Layer 2 of a small transformer language model trained on English Wikipedia (12 layers, counted from 0, width 64).
A neuron's activation on a vector x is SiLU(gate . x) times (in . x), where the dot is the dot product.

Input weights of the MLP neurons that the questions are about. A number n stands for n times 0.0019.
n2 gate: -67 266 -47 54 -88 346 -51 -39 90 -115 -6 192 -111 97 -261 129 -62 -63 -194 35 174 85 150 143 -129 -74 -7 229 -101 208 231 -59 244 -18 -204 -219 264 -227 36 -70 141 -33 7 175 323 145 -3 -165 197 49 -235 79 186 -29 46 50 -9 -283 297 233 -219 42 -36 -72
n13 gate: -123 74 -102 -64 25 339 294 -12 -102 -38 -116 -12 8 -113 -148 53 -203 -71 -121 262 95 163 -65 -208 139 -115 45 66 111 -94 -115 102 -152 84 108 209 -18 -15 84 -13 147 29 81 165 -14 33 -106 -54 -174 -127 109 -223 112 71 -109 6 -68 117 83 45 -94 -20 -147 162
n14 gate: -104 110 24 -53 13 24 165 -133 61 137 95 -274 -200 -80 -100 17 195 -77 17 -86 102 130 -74 -107 -147 9 -154 80 -61 -81 107 -256 -64 211 48 -61 162 163 89 118 -144 270 -15 167 40 89 88 123 222 -118 24 180 -89 -12 -200 -136 122 81 77 -183 -118 -107 -69 -99
n20 gate: 4 219 -49 -30 -162 -85 26 55 -17 81 -168 -79 273 178 188 -128 170 95 -125 213 -193 8 -39 96 -137 206 -181 86 64 269 -6 -12 -192 -29 -52 -18 208 -4 -172 -88 -94 161 -42 173 139 -25 -157 -61 -16 148 72 17 67 133 -170 318 -17 -80 -246 20 -66 12 255 37
n24 gate: 312 10 -123 50 -44 37 -21 33 -67 -79 -106 -9 40 110 -207 -272 121 -10 -170 106 -14 -144 -324 -20 -76 -9 304 -59 67 -195 -281 2 52 -140 117 160 -10 125 -171 -188 -242 -59 -90 -75 -86 -130 81 102 55 22 -65 -19 31 203 -102 23 -308 -194 17 -33 -82 173 -179 125
n28 gate: 19 -70 33 -155 -145 -70 203 191 48 -104 -38 -99 -104 30 98 -30 140 -62 -45 -49 -55 -19 176 133 -44 21 -140 -251 48 217 134 58 62 68 68 -221 -125 16 -79 145 197 -101 -78 -234 166 220 -7 -121 69 5 -76 -14 141 175 -56 14 -271 -225 -94 -44 -78 -25 -40 -158
n39 gate: 263 14 105 -106 -38 121 158 131 90 -91 70 -20 -113 -217 -50 -96 53 -128 215 21 -154 79 -20 92 -61 4 281 261 8 68 -75 -66 293 49 -76 27 14 -11 -121 -244 18 237 138 -95 -157 -82 69 -18 117 -54 24 -14 -2 149 -139 34 -224 60 -63 61 63 94 -103 182
n40 gate: -73 51 -26 -186 109 107 -231 214 41 -91 -93 58 162 339 -22 -41 -101 -223 -200 -104 60 6 -20 -170 28 -89 63 -388 -13 39 -112 -84 -3 -83 92 -38 149 -29 -127 -119 -174 29 40 75 104 -67 283 284 -243 -8 143 74 -12 7 -155 3 -125 -67 23 183 -34 14 47 42
n42 gate: -108 70 242 53 -55 54 -190 -190 -155 148 44 -83 -101 53 -52 234 -14 32 85 53 261 53 141 -37 -111 -142 -139 -239 35 34 148 -94 123 219 -38 -165 -55 -53 67 63 237 91 -68 211 5 152 171 14 24 -190 99 -31 81 -63 57 -15 30 115 -34 138 -20 -162 -177 33
n43 gate: 0 132 156 151 107 83 2 -118 86 150 -104 -14 -98 129 -90 64 258 -38 22 154 -18 93 -81 61 -109 150 30 -127 -84 51 62 43 53 320 -102 -98 84 9 6 11 57 -101 -104 -305 118 49 -202 7 -5 194 13 48 146 291 -105 -113 -117 135 -126 -167 3 70 5 -183
n45 gate: 269 -1 82 56 -48 87 -25 -89 162 -45 -69 -72 2 -257 -3 -114 -123 -5 190 158 59 1 -34 45 -48 -69 -118 235 -36 50 -60 80 51 101 222 -36 -140 -22 -115 93 -145 123 24 -78 -37 -119 245 -157 -46 -41 -71 -14 -125 112 14 47 -166 45 144 -52 204 -49 75 -123
n47 gate: -66 -291 146 -97 -47 24 -39 -121 117 -206 8 -13 22 218 -92 69 -53 -228 -253 -129 114 105 -72 90 -182 68 -49 -108 -141 147 -98 -33 -124 111 -22 -76 115 217 -141 104 -52 -30 123 73 27 -24 146 62 70 -36 -27 130 89 8 167 114 -137 -4 36 -130 -266 15 -299 100
n57 gate: 105 -98 37 -61 -138 89 140 45 -17 69 -230 115 -216 -106 63 -138 22 143 -144 67 -73 213 -114 15 106 -85 150 -79 -181 107 -125 -182 -51 -48 -122 -3 29 1 -52 -85 104 103 81 -147 8 -33 46 45 72 -67 78 134 -172 -13 16 -150 -175 120 -120 176 -243 -173 152 42
n63 gate: 178 -22 -58 -46 -97 49 -249 -21 -38 -174 57 -188 21 -36 21 221 -118 -94 17 181 75 -129 -216 -71 -61 -164 -318 -179 -75 -162 76 197 64 64 8 45 -17 -38 -11 -124 44 -46 -17 114 -124 170 -94 72 -9 -39 -54 119 49 16 -10 24 -71 23 197 207 156 29 105 -30
n67 gate: 112 166 -162 -64 22 -4 32 -179 13 141 161 -109 -307 -27 -40 21 -18 -109 168 -190 -174 60 -156 -147 -87 34 -110 2 130 48 65 63 -41 102 60 69 77 -164 -63 -182 -7 -118 4 119 -190 205 -143 109 -48 174 -34 170 325 116 -25 138 28 -176 206 27 11 -1 54 -188
n68 gate: 156 124 366 -8 48 195 -92 -273 95 156 -228 76 -54 -124 -199 -22 -51 -290 123 -56 178 58 25 -235 151 165 195 -84 138 -140 -151 -140 -12 168 11 233 -13 146 -12 -20 8 40 -63 -26 170 130 -236 44 55 -249 123 160 -107 151 -114 58 80 151 234 201 69 213 -107 -46
n76 gate: 199 -32 -112 -264 -149 274 70 -14 -13 -178 101 30 -85 32 -18 -71 -52 -82 63 -164 34 -88 246 190 -150 173 44 -70 -45 19 23 -57 -4 -153 188 63 -136 -143 -24 -58 72 12 -88 240 -117 87 8 -65 -91 33 233 18 60 171 -22 -189 -51 -78 1 -116 78 199 233 263
n83 gate: 202 -41 17 -140 -45 -13 -51 158 -118 146 98 -36 -72 -1 -7 44 -233 -2 100 -82 105 -150 -31 33 -33 55 -175 -66 -119 51 3 -105 103 113 -99 28 -68 35 -144 48 8 -116 195 134 174 53 -196 28 107 56 -19 -74 -62 -117 50 130 -23 -46 14 -152 -327 -76 141 -143
n87 gate: -115 -110 164 53 -162 -157 19 -126 83 -151 -143 106 123 89 -84 -82 -227 -31 98 -103 -107 144 28 -21 -97 7 82 219 -98 38 59 9 193 -6 -144 -40 115 -67 86 -15 85 73 280 -95 33 263 33 -193 76 -78 -131 -83 -88 57 -120 30 84 -66 14 -202 -161 -100 70 216
n89 gate: 40 39 -141 102 -17 253 -89 98 -55 -28 245 -1 31 245 -130 -35 -72 -124 63 185 -31 150 178 -46 -150 140 -109 -132 -32 -15 151 187 25 -171 232 -11 -116 100 209 -86 6 81 263 -97 -152 212 -68 -48 -163 94 201 10 -93 200 213 -99 -8 -187 80 38 101 17 -2 77
n95 gate: 47 -197 9 -134 -43 -176 -78 -156 154 -66 38 -13 -16 53 -232 20 -126 -41 -75 117 -73 84 -108 5 171 -77 141 115 272 46 320 196 144 57 -20 -40 -102 -155 74 42 32 33 -217 45 -94 -66 -31 -172 82 82 67 -81 -5 -47 387 200 -33 87 -78 181 -150 -56 91 85
n97 gate: -81 -96 13 -201 -12 50 28 -46 -298 -119 -89 -19 257 -43 148 218 101 42 -128 153 206 -54 138 -240 184 7 48 56 69 60 -68 62 55 49 -185 131 283 25 -180 76 -28 89 30 -57 0 -31 -52 -95 -16 -64 -175 187 -8 56 157 -127 -117 21 86 -104 84 -143 169 124
n105 gate: -25 70 -31 163 25 -28 -46 -138 -236 249 -22 267 7 184 -112 76 213 169 -132 -144 208 -71 -26 -5 -106 55 48 198 -55 -186 -187 114 95 87 59 40 213 -135 -82 -108 -78 28 -69 -185 -86 -79 -83 -54 29 -150 112 -87 -326 -47 -159 -144 25 51 -153 -45 -1 -43 -8 266
n109 gate: 257 -38 120 134 -76 191 88 -124 66 12 -192 95 -54 47 -99 147 -120 -55 -139 147 54 10 -46 104 -8 66 67 -122 -192 99 26 -93 -31 -92 51 -293 182 170 -12 317 -157 228 -25 -257 -45 41 -52 -297 30 -335 109 188 -26 -72 -99 15 -115 -214 168 -170 282 -99 135 43
n111 gate: -103 52 -19 -121 -114 13 -56 -98 94 -269 -415 -142 -101 -95 -481 -86 -389 -168 -132 0 -116 33 -37 87 -157 90 -43 -153 63 71 -8 247 -132 57 -12 258 -17 293 75 -234 193 214 299 -61 -48 34 98 102 117 111 10 221 23 -127 -226 -6 217 -77 -39 -50 44 74 20 -262
n112 gate: 282 104 123 26 132 344 98 233 -56 -267 146 -163 -14 142 67 47 116 179 161 -114 -86 -219 24 -164 -215 48 15 -131 26 -76 91 163 109 -81 -287 -69 97 -109 79 -10 29 -73 124 94 -24 -44 173 -134 41 -1 60 26 111 53 -218 -196 -32 53 172 87 39 -23 203 30
n114 gate: -56 -295 84 -53 -94 -33 -81 59 -106 -93 92 136 35 -255 -113 14 -26 -68 -83 193 98 -105 -64 201 -67 267 32 104 -50 -172 46 219 -45 207 -3 -122 91 24 -184 -154 -227 -154 93 -105 47 196 132 -37 228 51 7 150 -250 53 122 86 161 -66 -42 -169 -66 -47 252 -22
n122 gate: -87 -131 -147 255 -19 58 -123 31 53 -102 145 -11 18 115 -65 179 -16 -227 54 34 101 267 98 19 148 -26 -8 293 137 -63 93 -139 -259 -73 64 -109 -18 266 149 167 -146 48 106 38 1 -199 96 -6 8 52 21 -2 25 48 -132 200 -16 -109 152 114 -33 88 230 108
n2 in: -104 203 -136 141 -151 -12 76 -200 73 -194 333 -161 -273 161 -25 14 183 189 1 42 -32 234 42 74 -58 41 -176 133 127 -235 113 -105 38 142 -144 -149 27 -145 146 -70 41 -172 138 7 12 74 13 -87 259 -5 -11 -185 228 -39 141 139 -175 -308 -23 252 -61 -218 209 -172
n13 in: -20 146 259 271 -21 -204 -66 12 148 162 -96 -103 -72 112 -125 35 111 -106 41 -224 224 -102 -65 -86 -83 -132 194 -118 146 -93 32 -46 -181 120 -137 -153 -28 -66 54 -14 17 -74 -219 -171 225 -141 13 -96 -20 -97 -178 -158 58 54 147 -32 -15 93 15 174 113 -108 -105 -83
n14 in: -206 35 -42 -143 -55 37 86 303 325 -22 -68 -110 -85 -265 159 -123 20 144 41 130 -218 -43 28 33 5 175 -108 -130 -185 -7 349 -117 -26 -166 -52 41 72 17 100 60 29 -63 160 -184 67 26 89 -76 97 -168 -167 52 -53 -142 -156 171 77 -112 132 70 -214 56 121 -34
n20 in: 0 41 74 -142 -40 -12 -99 206 -64 317 -142 45 79 45 78 -90 -76 -98 109 -268 -148 75 -109 66 -160 17 -146 33 271 -114 -212 159 15 47 22 121 -13 187 97 187 81 -118 3 39 153 -224 11 -90 -373 107 -174 -9 95 -36 -167 -10 120 67 82 233 -127 -268 -165 11
n24 in: 101 -24 -261 194 -3 -65 131 109 -189 -218 -108 57 148 -15 -54 13 -138 62 96 -232 161 -82 -263 -115 -26 -52 185 15 -8 -87 23 -128 -43 82 -59 51 -32 48 -14 48 -125 -179 -232 -62 -132 -180 -148 -78 -44 -193 72 13 86 39 -169 197 -287 -51 152 -60 152 77 -85 101
n28 in: -104 68 28 -94 -33 53 -81 79 34 9 -143 61 -65 -145 -15 2 -39 -180 -349 6 -67 38 83 6 -48 -236 -128 -60 -11 23 13 -18 -29 176 64 -380 63 37 -153 54 219 183 187 -24 252 61 -75 -46 140 -41 -67 -143 -96 -23 118 -29 -93 -134 -24 210 -40 -140 -128 39
n39 in: -40 41 100 -243 -131 212 19 29 -10 -44 262 -201 -231 -205 -125 -20 -16 -291 191 -10 -73 146 -157 232 -24 70 135 -68 -82 121 17 -31 210 140 -181 28 27 -57 -285 -30 159 43 -82 -22 -143 -73 96 -80 95 58 85 49 -83 -27 -70 225 -99 -98 -124 2 22 -167 85 56
n40 in: -172 14 -71 -30 -28 142 35 -44 -32 181 12 171 -127 311 -191 245 -134 -127 32 61 -1 131 -31 -99 4 58 399 -2 115 39 78 24 -244 40 -140 -192 146 247 170 -10 -223 -75 -135 -123 22 209 142 73 -34 5 -94 -114 -136 70 -29 -264 64 35 186 0 -161 -54 60 5
n42 in: -91 -65 44 80 -11 -2 -87 8 -15 105 80 102 -24 99 145 92 53 111 -57 9 365 57 83 51 18 -97 -191 -140 64 -115 -8 41 286 -106 -31 -155 -188 -20 29 111 134 152 -136 225 63 61 60 -85 1 -151 40 14 131 -54 -100 -68 105 116 -61 -3 -222 -9 -96 71
n43 in: 63 -33 -149 192 81 85 305 -21 -9 55 -240 14 -40 -78 76 -243 -53 -127 -25 24 98 170 140 -82 -98 -152 87 206 103 237 22 -57 18 -20 2 46 96 116 -50 54 -69 293 149 -40 -72 134 -127 13 339 -262 -61 23 143 -65 233 -71 82 -97 -53 80 -103 -79 -5 69
n45 in: 96 -41 -60 -11 194 -219 -52 -27 -37 -124 -125 20 -36 -16 -146 -112 -133 -28 29 -157 110 79 82 45 140 -104 137 121 -125 19 20 85 47 199 51 -85 -14 46 68 106 -107 221 -43 -54 -64 15 -45 94 -68 41 -209 -145 25 12 -189 -79 -129 165 -20 -37 270 -152 39 74
n47 in: -74 82 184 82 96 59 93 49 -142 244 -74 60 -222 -168 4 -56 -18 101 179 192 -8 -135 -80 -51 196 -51 93 248 136 -244 18 137 -95 -26 -15 132 16 -99 -5 25 -53 -88 136 -54 -2 -41 0 -238 -5 138 -105 -238 109 79 -38 -3 133 -48 -152 202 213 -255 134 -22
n57 in: 97 -21 -115 101 225 -17 85 142 88 23 -96 239 143 -86 56 -75 213 307 -16 -56 139 -57 22 -294 -116 63 84 -73 -154 -186 -67 15 -70 -24 173 -59 18 -262 65 95 -161 16 -102 159 3 -2 -21 30 117 -213 78 -55 18 50 -142 25 -40 1 157 139 150 161 -47 202
n63 in: 15 -34 79 -202 89 63 -42 137 -185 -134 50 -22 -122 66 -56 -126 -138 -183 -224 21 -20 -142 -85 128 24 -204 -217 57 60 -72 -46 -146 43 -111 -57 32 -194 239 -16 51 42 82 -126 27 70 -95 -75 16 -55 -163 -133 -144 -94 -49 77 153 -92 -170 83 19 35 54 -14 89
n67 in: 28 99 -114 -90 -26 201 79 -47 195 93 -57 126 -127 -222 -111 50 -111 -225 -2 -78 135 107 -77 92 20 -74 -230 -92 48 -162 -70 197 227 73 35 62 113 99 -99 -42 7 -105 -191 -53 -280 69 -203 -2 -57 -85 59 259 58 57 -142 85 -121 -118 29 96 184 182 -11 214
n68 in: -166 157 -164 -57 347 14 -10 16 -69 -175 234 -17 -90 20 116 -241 251 333 95 -76 159 -92 84 -64 -128 226 -88 16 81 237 -126 127 131 -107 -289 -135 66 -60 281 146 -67 29 183 111 -12 -80 56 -32 48 101 -74 30 26 -402 -30 27 2 176 12 6 91 -61 4 -19
n76 in: 23 65 -80 101 63 -102 -157 177 65 274 22 -253 -9 -258 176 147 -2 -167 15 -179 -81 -6 70 -114 -161 -276 -132 -151 -61 -52 -51 -78 111 105 -33 -60 -47 -109 -16 169 -92 -60 165 59 -165 80 -96 260 -26 -56 25 135 82 -118 65 25 -201 13 4 134 199 1 -101 19
n83 in: 186 -46 -100 -58 78 -38 70 166 -146 179 -30 19 -159 -44 -30 69 -135 39 -42 -112 -127 -241 166 -278 -118 202 38 84 -78 58 35 -83 -143 94 -97 -36 -128 22 -16 56 69 -12 -37 -13 34 -77 -128 129 -22 -33 -15 -69 -25 74 -47 9 -106 -56 -107 -140 -45 -173 160 -22
n87 in: 11 -90 93 66 67 184 -166 -38 -179 193 -144 -65 219 91 58 -41 98 106 -29 -63 -254 251 -30 -43 -101 23 153 113 -157 -10 269 -122 -62 -78 28 -151 138 93 21 -2 -43 158 65 -32 55 98 59 -32 -28 -226 189 158 -67 -124 -234 -26 96 -136 -260 -34 -87 -137 81 11
n89 in: -9 208 -19 202 -175 35 -192 130 -364 59 -54 173 167 -31 -39 382 44 -43 15 135 -70 15 20 -123 60 39 115 3 -118 198 -53 -61 -39 -116 73 122 40 245 49 26 107 49 13 36 73 -85 -119 218 -74 -11 -1 10 83 122 131 -17 -232 77 -171 219 76 -4 35 -29
n95 in: -36 -182 105 117 217 -124 -70 29 -95 -71 -190 69 72 -172 107 -53 149 21 -73 -190 276 176 240 -241 -182 260 -86 16 128 -323 14 -42 116 -148 -69 -40 -156 41 49 140 133 -140 98 70 -28 56 70 -63 21 111 63 150 75 62 142 -54 310 11 -266 -202 54 17 9 -130
n97 in: -128 -62 250 -189 -115 8 156 -264 16 138 69 -10 -16 -101 139 32 -56 -118 -33 -49 38 108 40 -104 168 25 223 -4 94 88 -172 129 150 -30 4 30 -52 55 -142 -169 -106 -46 184 20 -198 -68 -22 -166 17 41 -186 -206 -45 -75 187 37 34 159 -28 -19 -77 -64 -11 -175
n105 in: -269 86 50 -28 -8 164 -161 60 251 42 -47 -206 21 142 79 50 -171 73 2 220 81 11 273 43 -145 113 -239 -39 -44 -94 169 -47 24 -132 114 -183 -60 22 83 -40 78 -3 88 249 -48 -148 -58 -161 -179 132 21 55 205 72 57 118 -118 16 -164 58 29 -175 22 -160
n109 in: -82 157 -143 -93 93 -172 31 -52 -152 -207 -67 -107 39 -76 -178 178 87 -157 158 -128 213 14 -81 40 148 -37 -247 -18 -47 -72 -49 154 2 177 -113 -6 98 59 -7 -53 107 -109 -255 46 133 -64 204 283 170 -140 -79 2 258 -55 62 154 -64 151 -84 -34 -109 10 -150 111
n111 in: 74 -103 -234 -18 10 44 -52 -20 -39 -164 -217 -65 34 -158 -100 -146 9 -197 0 -123 -147 -218 -278 -149 -93 -75 -106 -70 225 -247 167 278 197 89 -60 -51 -86 144 245 -26 49 168 -244 -10 -74 31 244 -103 187 -185 163 -27 -22 124 -399 73 7 21 -48 88 73 85 9 -114
n112 in: 46 143 -181 -68 -140 177 180 -54 -1 -106 -171 -82 22 115 79 29 129 -159 179 -43 -17 -69 -150 54 33 75 -31 -169 192 -32 -111 54 118 -149 -59 -27 68 -49 253 132 -3 102 -18 11 -188 159 -135 -272 24 -123 -59 164 52 17 -74 54 76 -116 193 100 98 80 120 142
n114 in: -149 217 -33 104 215 74 35 23 -30 45 15 -120 49 -102 -52 -119 118 250 215 -129 -169 21 102 13 -102 -105 -126 57 134 -145 67 -94 54 -62 -23 97 1 -121 -102 59 166 46 -69 -76 -200 92 13 195 -323 -29 -19 -1 -106 -35 -263 187 54 -169 50 168 204 119 -210 -194
n122 in: 217 -259 -145 53 -51 -128 88 -4 -48 -46 214 32 -40 -39 26 -243 -227 -86 2 64 11 -160 -132 -291 -12 138 161 35 -163 55 -243 135 155 -126 -33 -282 -146 -92 -168 216 171 85 194 -169 -2 82 135 284 -184 207 115 212 -30 -169 272 -87 133 -20 -46 -22 -83 -21 -70 32

Each question shows a token from some text and the vector x that enters the MLP there. A number n stands for n times 0.0065.

"l": -309 -106 -63 -28 50 118 209 12 159 213 30 -62 94 -60 107 -83 38 7 -17 -49 34 67 -112 -64 217 23 25 73 -55 -134 -189 19 -38 10 -65 130 -3 129 8 -169 123 31 -156 -29 115 -10 103 1 34 -123 7 -97 23 61 2 -90 64 -333 -42 -71 117 -67 -102 -166
The most active neuron and its activation: n13, at about 1.1

"em": -163 -190 46 86 -74 -49 26 71 -52 56 185 43 -23 -129 251 1 89 17 42 38 -7 -162 6 21 10 -99 73 64 -75 -137 39 90 -82 -92 -106 26 201 43 115 -43 -12 -117 -176 -30 -59 13 9 -109 227 -58 108 -184 118 -150 132 18 61 7 -236 -28 107 -143 -120 56
Which of these neurons fires most? n95

"ated": -74 -5 3 37 60 155 76 93 -146 -131 11 -100 18 -88 -59 -3 -142 -147 72 8 -50 -198 -55 -67 35 -66 29 258 -189 -48 -20 -62 -41 -4 -215 25 -87 -67 138 44 -4 -141 -251 -98 -60 -41 -122 -92 77 -131 -21 -19 -96 -131 93 -122 84 -160 -107 49 119 63 147 -150
The three highest activations, in order: n63, n112, n42

" F": -16 -48 -7 -33 182 87 -59 18 261 -59 -135 136 243 64 105 187 75 -54 77 -99 -140 -173 60 81 127 -71 -36 13 -153 58 -171 -162 -51 63 -42 -40 -7 142 59 -26 7 75 -286 39 -112 86 34 110 -105 183 93 42 20 69 107 2 89 19 -138 -20 119 -94 -98 -33
Which of these neurons fires most? n2

"at": -13 -150 68 114 -92 -26 -186 54 -14 35 31 152 -50 -54 119 19 -51 48 -59 -19 -148 -94 266 -61 6 -21 -6 196 -21 -59 -92 282 91 78 -116 35 42 241 39 -46 45 35 -194 -83 93 -33 4 -21 119 -161 46 -162 224 -91 -107 -4 119 -105 -6 76 64 -104 -209 -87
The two highest activations, in order: n42, n111

" his": 145 -40 -81 -228 100 -27 25 103 114 -80 -114 10 84 -70 132 -86 -35 -33 25 65 -78 -149 -20 -5 45 -235 -135 4 -66 -185 -26 6 -108 -59 19 90 -30 -84 -316 20 115 -179 -131 -59 7 63 -122 -14 177 -45 -76 -61 -45 -52 113 -100 -186 139 105 116 83 -93 -281 -110
The three highest activations, in order: n63, n28, n24

" were": 32 -43 -68 -95 189 -19 -76 119 150 -146 116 -235 223 163 58 -88 -119 -52 121 86 -168 -45 -105 -106 -21 -15 -39 127 -111 -224 -155 85 -65 4 -82 -76 4 -188 -184 -105 -2 -143 -47 24 62 94 -164 -45 94 -36 103 58 39 -79 149 -7 -171 90 141 -5 14 -113 -75 -188
The two highest activations, in order: n24, n42

"2": -108 -162 148 -7 141 13 12 -147 67 87 -76 -148 134 23 166 -156 82 -158 22 -93 -127 -23 -43 69 205 -111 -12 212 -221 -105 -49 -81 -221 -9 -112 14 -141 -136 4 79 139 117 10 -75 52 112 60 -199 13 -52 -82 10 -23 -5 -63 -26 38 -53 -89 -29 -97 150 -140 48
The most active neuron and its activation: n87, at about 5.9

"al": -132 -166 49 -1 118 36 -81 51 110 61 45 62 -4 -193 101 12 -61 125 123 -90 -9 -46 76 -199 148 -90 -166 264 -26 123 -134 -23 -81 161 20 -33 77 -119 3 6 185 -79 -242 -106 46 47 12 -74 107 -46 47 -204 63 87 32 -28 120 -70 84 -72 178 26 -22 -205
The two highest activations, in order: n45, n112

"our": 30 -40 59 -56 170 -1 52 143 115 -108 89 172 -136 320 137 -135 61 -49 61 -35 -64 12 -9 -119 230 -80 -80 112 -96 65 -136 96 71 -53 -52 51 -15 67 -10 -73 -13 -167 -152 -98 -67 29 37 -97 123 235 15 134 -81 -105 -1 31 214 -64 -29 -152 151 -83 2 -133
The most active neuron and its activation: n76, at about 0.64

" m": -171 -19 -55 42 5 63 94 9 153 -171 -50 -50 -14 -86 285 69 190 169 90 -130 -23 -28 -3 97 0 163 28 144 -10 -25 -112 77 -346 43 -15 32 -18 24 -3 -16 69 90 -188 -11 -28 -87 -27 108 23 0 9 -144 -45 -75 264 -12 65 -124 -197 12 43 -192 -253 21
Which of these neurons fires most? n67

"D": -141 -88 -95 -51 283 252 -137 -91 291 -70 -148 231 86 9 122 18 39 -106 78 -167 54 -94 37 40 34 -60 1 41 -169 78 -59 -109 -117 -12 -66 -50 99 42 86 -66 -30 9 -193 15 -26 168 75 92 -52 -15 64 -37 2 -93 19 -135 134 -125 -53 85 74 -122 -166 -64
The most active neuron and its activation: n40, at about 5.7

"ist": -76 -205 43 -4 35 84 45 -32 -25 -41 106 -74 102 -82 54 -146 -43 72 -6 141 159 -216 160 78 189 -140 102 31 -171 -84 -30 93 171 29 -80 -10 111 -67 52 7 98 41 -72 29 178 -206 105 59 66 93 98 -152 132 -13 201 40 10 6 -75 62 186 -61 -200 -177
The three highest activations, in order: n97, n42, n40

"own": -94 57 61 32 87 97 59 129 -61 -190 53 46 -28 67 -86 89 -46 -243 93 115 -125 -81 -65 -80 -97 -160 51 97 -116 104 -145 114 -62 61 -58 134 -38 -7 37 -193 -66 -37 -288 -71 -106 87 5 -106 -18 -117 32 26 -83 -56 -37 -71 147 -21 -262 37 168 -38 5 -176
The most active neuron and its activation: n111, at about 5.1

"ly": 106 -72 -55 -49 147 88 71 170 -99 13 77 -125 -8 36 61 -81 -16 19 64 -17 -58 -169 -119 -141 37 66 75 167 -123 -108 -221 174 -87 172 -35 -26 -30 -52 -6 -72 -17 -246 -240 12 -118 16 -116 -208 183 37 13 103 76 -28 71 76 -1 -5 54 -17 47 -98 -132 6
Which of these neurons fires most? n24

" |": -192 32 -157 -52 216 -10 30 -255 60 147 65 58 64 59 131 -118 -131 -110 166 -169 -158 -100 -125 47 -8 111 -193 -1 -122 -51 -118 -14 50 -138 -95 9 -66 73 -142 -33 -25 -69 2 -69 -117 42 -12 -139 162 27 -56 -78 7 -210 -6 -35 -98 231 -133 74 46 12 -74 -79
The two highest activations, in order: n67, n89

" p": -61 -133 -88 75 198 94 190 12 102 -79 -25 32 20 -96 84 1 174 -45 97 -149 -243 4 -10 87 69 195 -44 168 66 -84 -20 67 -245 4 1 25 -82 90 -129 118 127 96 -190 -131 10 -147 -49 169 -106 54 112 -74 100 -103 63 111 137 -160 -34 25 156 -51 -179 14
Which of these neurons fires most? n122

"her": -60 54 -59 -8 -59 186 -48 75 29 -105 -22 -14 56 101 84 -146 -68 -94 -11 -103 46 -101 -9 -148 145 -36 -24 272 -107 58 -178 56 -30 3 -9 70 60 65 126 -79 124 -155 -262 -110 -84 -45 43 -32 110 48 91 171 -73 -25 300 -59 56 -193 -13 12 178 -163 -48 -75
The two highest activations, in order: n42, n14

"ra": -121 -193 15 76 -91 -186 -55 103 86 225 66 102 81 202 158 27 85 -81 84 29 -41 -38 54 -83 103 -44 0 203 -11 134 -154 -52 -105 -1 -31 135 35 -126 354 7 120 -14 -144 45 -52 -72 -73 8 9 -81 191 177 -12 -80 43 -42 -109 36 32 -2 16 -125 -170 -167
The two highest activations, in order: n39, n28

" ": -89 -54 152 23 -77 75 65 30 185 -12 28 166 143 -89 205 155 -66 116 51 -169 -73 -116 -84 51 179 51 -217 -5 -163 -9 0 122 -324 -49 -140 105 -76 -85 83 96 200 106 9 -72 -53 2 10 -55 35 9 88 37 -55 -197 -69 96 -54 -52 -88 133 84 78 -172 35
The two highest activations, in order: n40, n43

"t": -50 -41 -124 84 130 130 -235 152 80 149 18 -2 14 -29 -52 25 -9 -56 115 -273 35 -48 269 -17 -55 -94 69 86 -157 15 -155 146 -115 48 -8 62 -50 165 158 -89 99 22 -258 25 43 143 0 -90 85 2 100 -16 2 -35 187 155 11 -88 -90 108 111 112 -152 -119
Which of these neurons fires most? n89

" S": -240 -201 -96 -8 98 114 29 23 315 -80 -25 209 252 -3 81 48 68 39 232 -84 -110 -5 -6 -60 85 -59 15 38 -10 26 -109 84 -155 80 -81 -145 111 20 70 97 2 120 -139 87 -38 163 -14 -107 -22 -17 -68 -17 102 -28 35 -173 179 187 -46 32 -52 -98 -108 25
The three highest activations, in order: n87, n63, n39

"0": -123 -105 112 -47 191 -2 -1 -87 64 11 19 -164 26 31 175 -177 11 -195 -86 31 -170 -88 5 -20 189 -78 -53 228 -74 -84 -60 -15 -202 20 -127 21 -129 -61 -100 8 95 112 -13 -140 52 32 -7 -220 13 -18 -93 -131 40 -100 19 54 106 92 -34 -149 -54 108 -281 95
Which of these neurons fires most? n47

" v": -166 -111 45 -39 185 -5 -17 -84 277 -92 -75 111 88 -52 181 50 57 -14 168 -96 -79 -39 -10 94 76 238 47 1 -36 -86 -40 47 -49 -81 -5 78 -19 30 -28 -16 75 45 -279 -50 23 -143 -20 -87 -12 49 156 -106 38 -360 190 88 154 -10 -206 155 10 -64 -157 27
Which of these neurons fires most? n95

"ug": -99 78 -11 72 -7 -88 -59 28 62 138 107 44 132 -108 -141 -117 128 4 244 -1 -26 -21 142 150 92 -92 -5 201 -182 112 -89 88 -149 -10 -154 -2 -35 166 79 -96 -71 0 -182 -109 118 30 -45 -96 -53 41 -13 -55 -6 -241 166 -71 5 -118 56 5 229 -117 -142 -202
The most active neuron and its activation: n45, at about 1.3

"ing": -212 -30 -26 98 45 56 153 85 -38 62 100 -99 46 -95 -12 16 -77 -137 51 -108 -109 -99 -131 -81 58 -14 45 197 -98 -25 -130 -33 -151 74 -138 58 61 -108 197 -88 31 -166 -328 -32 65 26 -26 -74 164 -21 -30 26 -26 -188 27 -110 25 -141 0 28 148 53 77 -219
Which of these neurons fires most? n2

" col": 126 -145 27 -155 64 179 -7 45 278 142 78 -2 -78 -235 129 42 -17 70 266 -15 -243 -9 10 45 72 54 -25 173 -85 -85 -58 -146 -136 57 -120 42 -12 82 141 25 120 -72 -35 -8 -74 137 -59 32 176 -89 47 110 110 117 -74 -102 97 -93 -77 2 1 -184 -138 61
The most active neuron and its activation: n14, at about 6

"ian": -79 -53 69 139 -8 -20 9 52 68 -175 139 105 -207 98 171 -160 -62 -11 -69 -43 19 -3 156 -230 156 -123 -77 242 12 74 10 -58 -33 -11 -8 63 -12 151 -8 -156 1 -190 -195 -92 63 -55 22 -113 120 78 31 76 -88 -194 93 34 4 -13 42 -111 177 -186 -204 -33
The most active neuron and its activation: n112, at about 0.74

"le": 108 -34 59 13 74 -111 -16 33 -98 -113 77 117 -13 -51 48 29 81 26 211 35 55 -160 27 14 217 -458 -67 131 -52 151 17 13 42 -110 -53 14 128 -165 -115 11 106 -163 67 -47 141 -73 -84 105 72 16 66 1 -80 -12 37 -44 -69 -115 79 142 39 -209 170 -160
The two highest activations, in order: n2, n63

"3": -71 -165 139 43 223 -11 -63 -185 11 28 -42 -44 123 24 145 -90 107 -162 49 -137 -116 -63 4 64 220 -222 21 209 -192 -102 -83 -69 -176 -51 -96 2 -138 -142 25 76 62 56 -9 -145 23 110 4 -170 3 -36 -78 -9 -36 48 -112 -53 43 -56 -105 -1 -49 196 -106 57
The most active neuron and its activation: n87, at about 4.2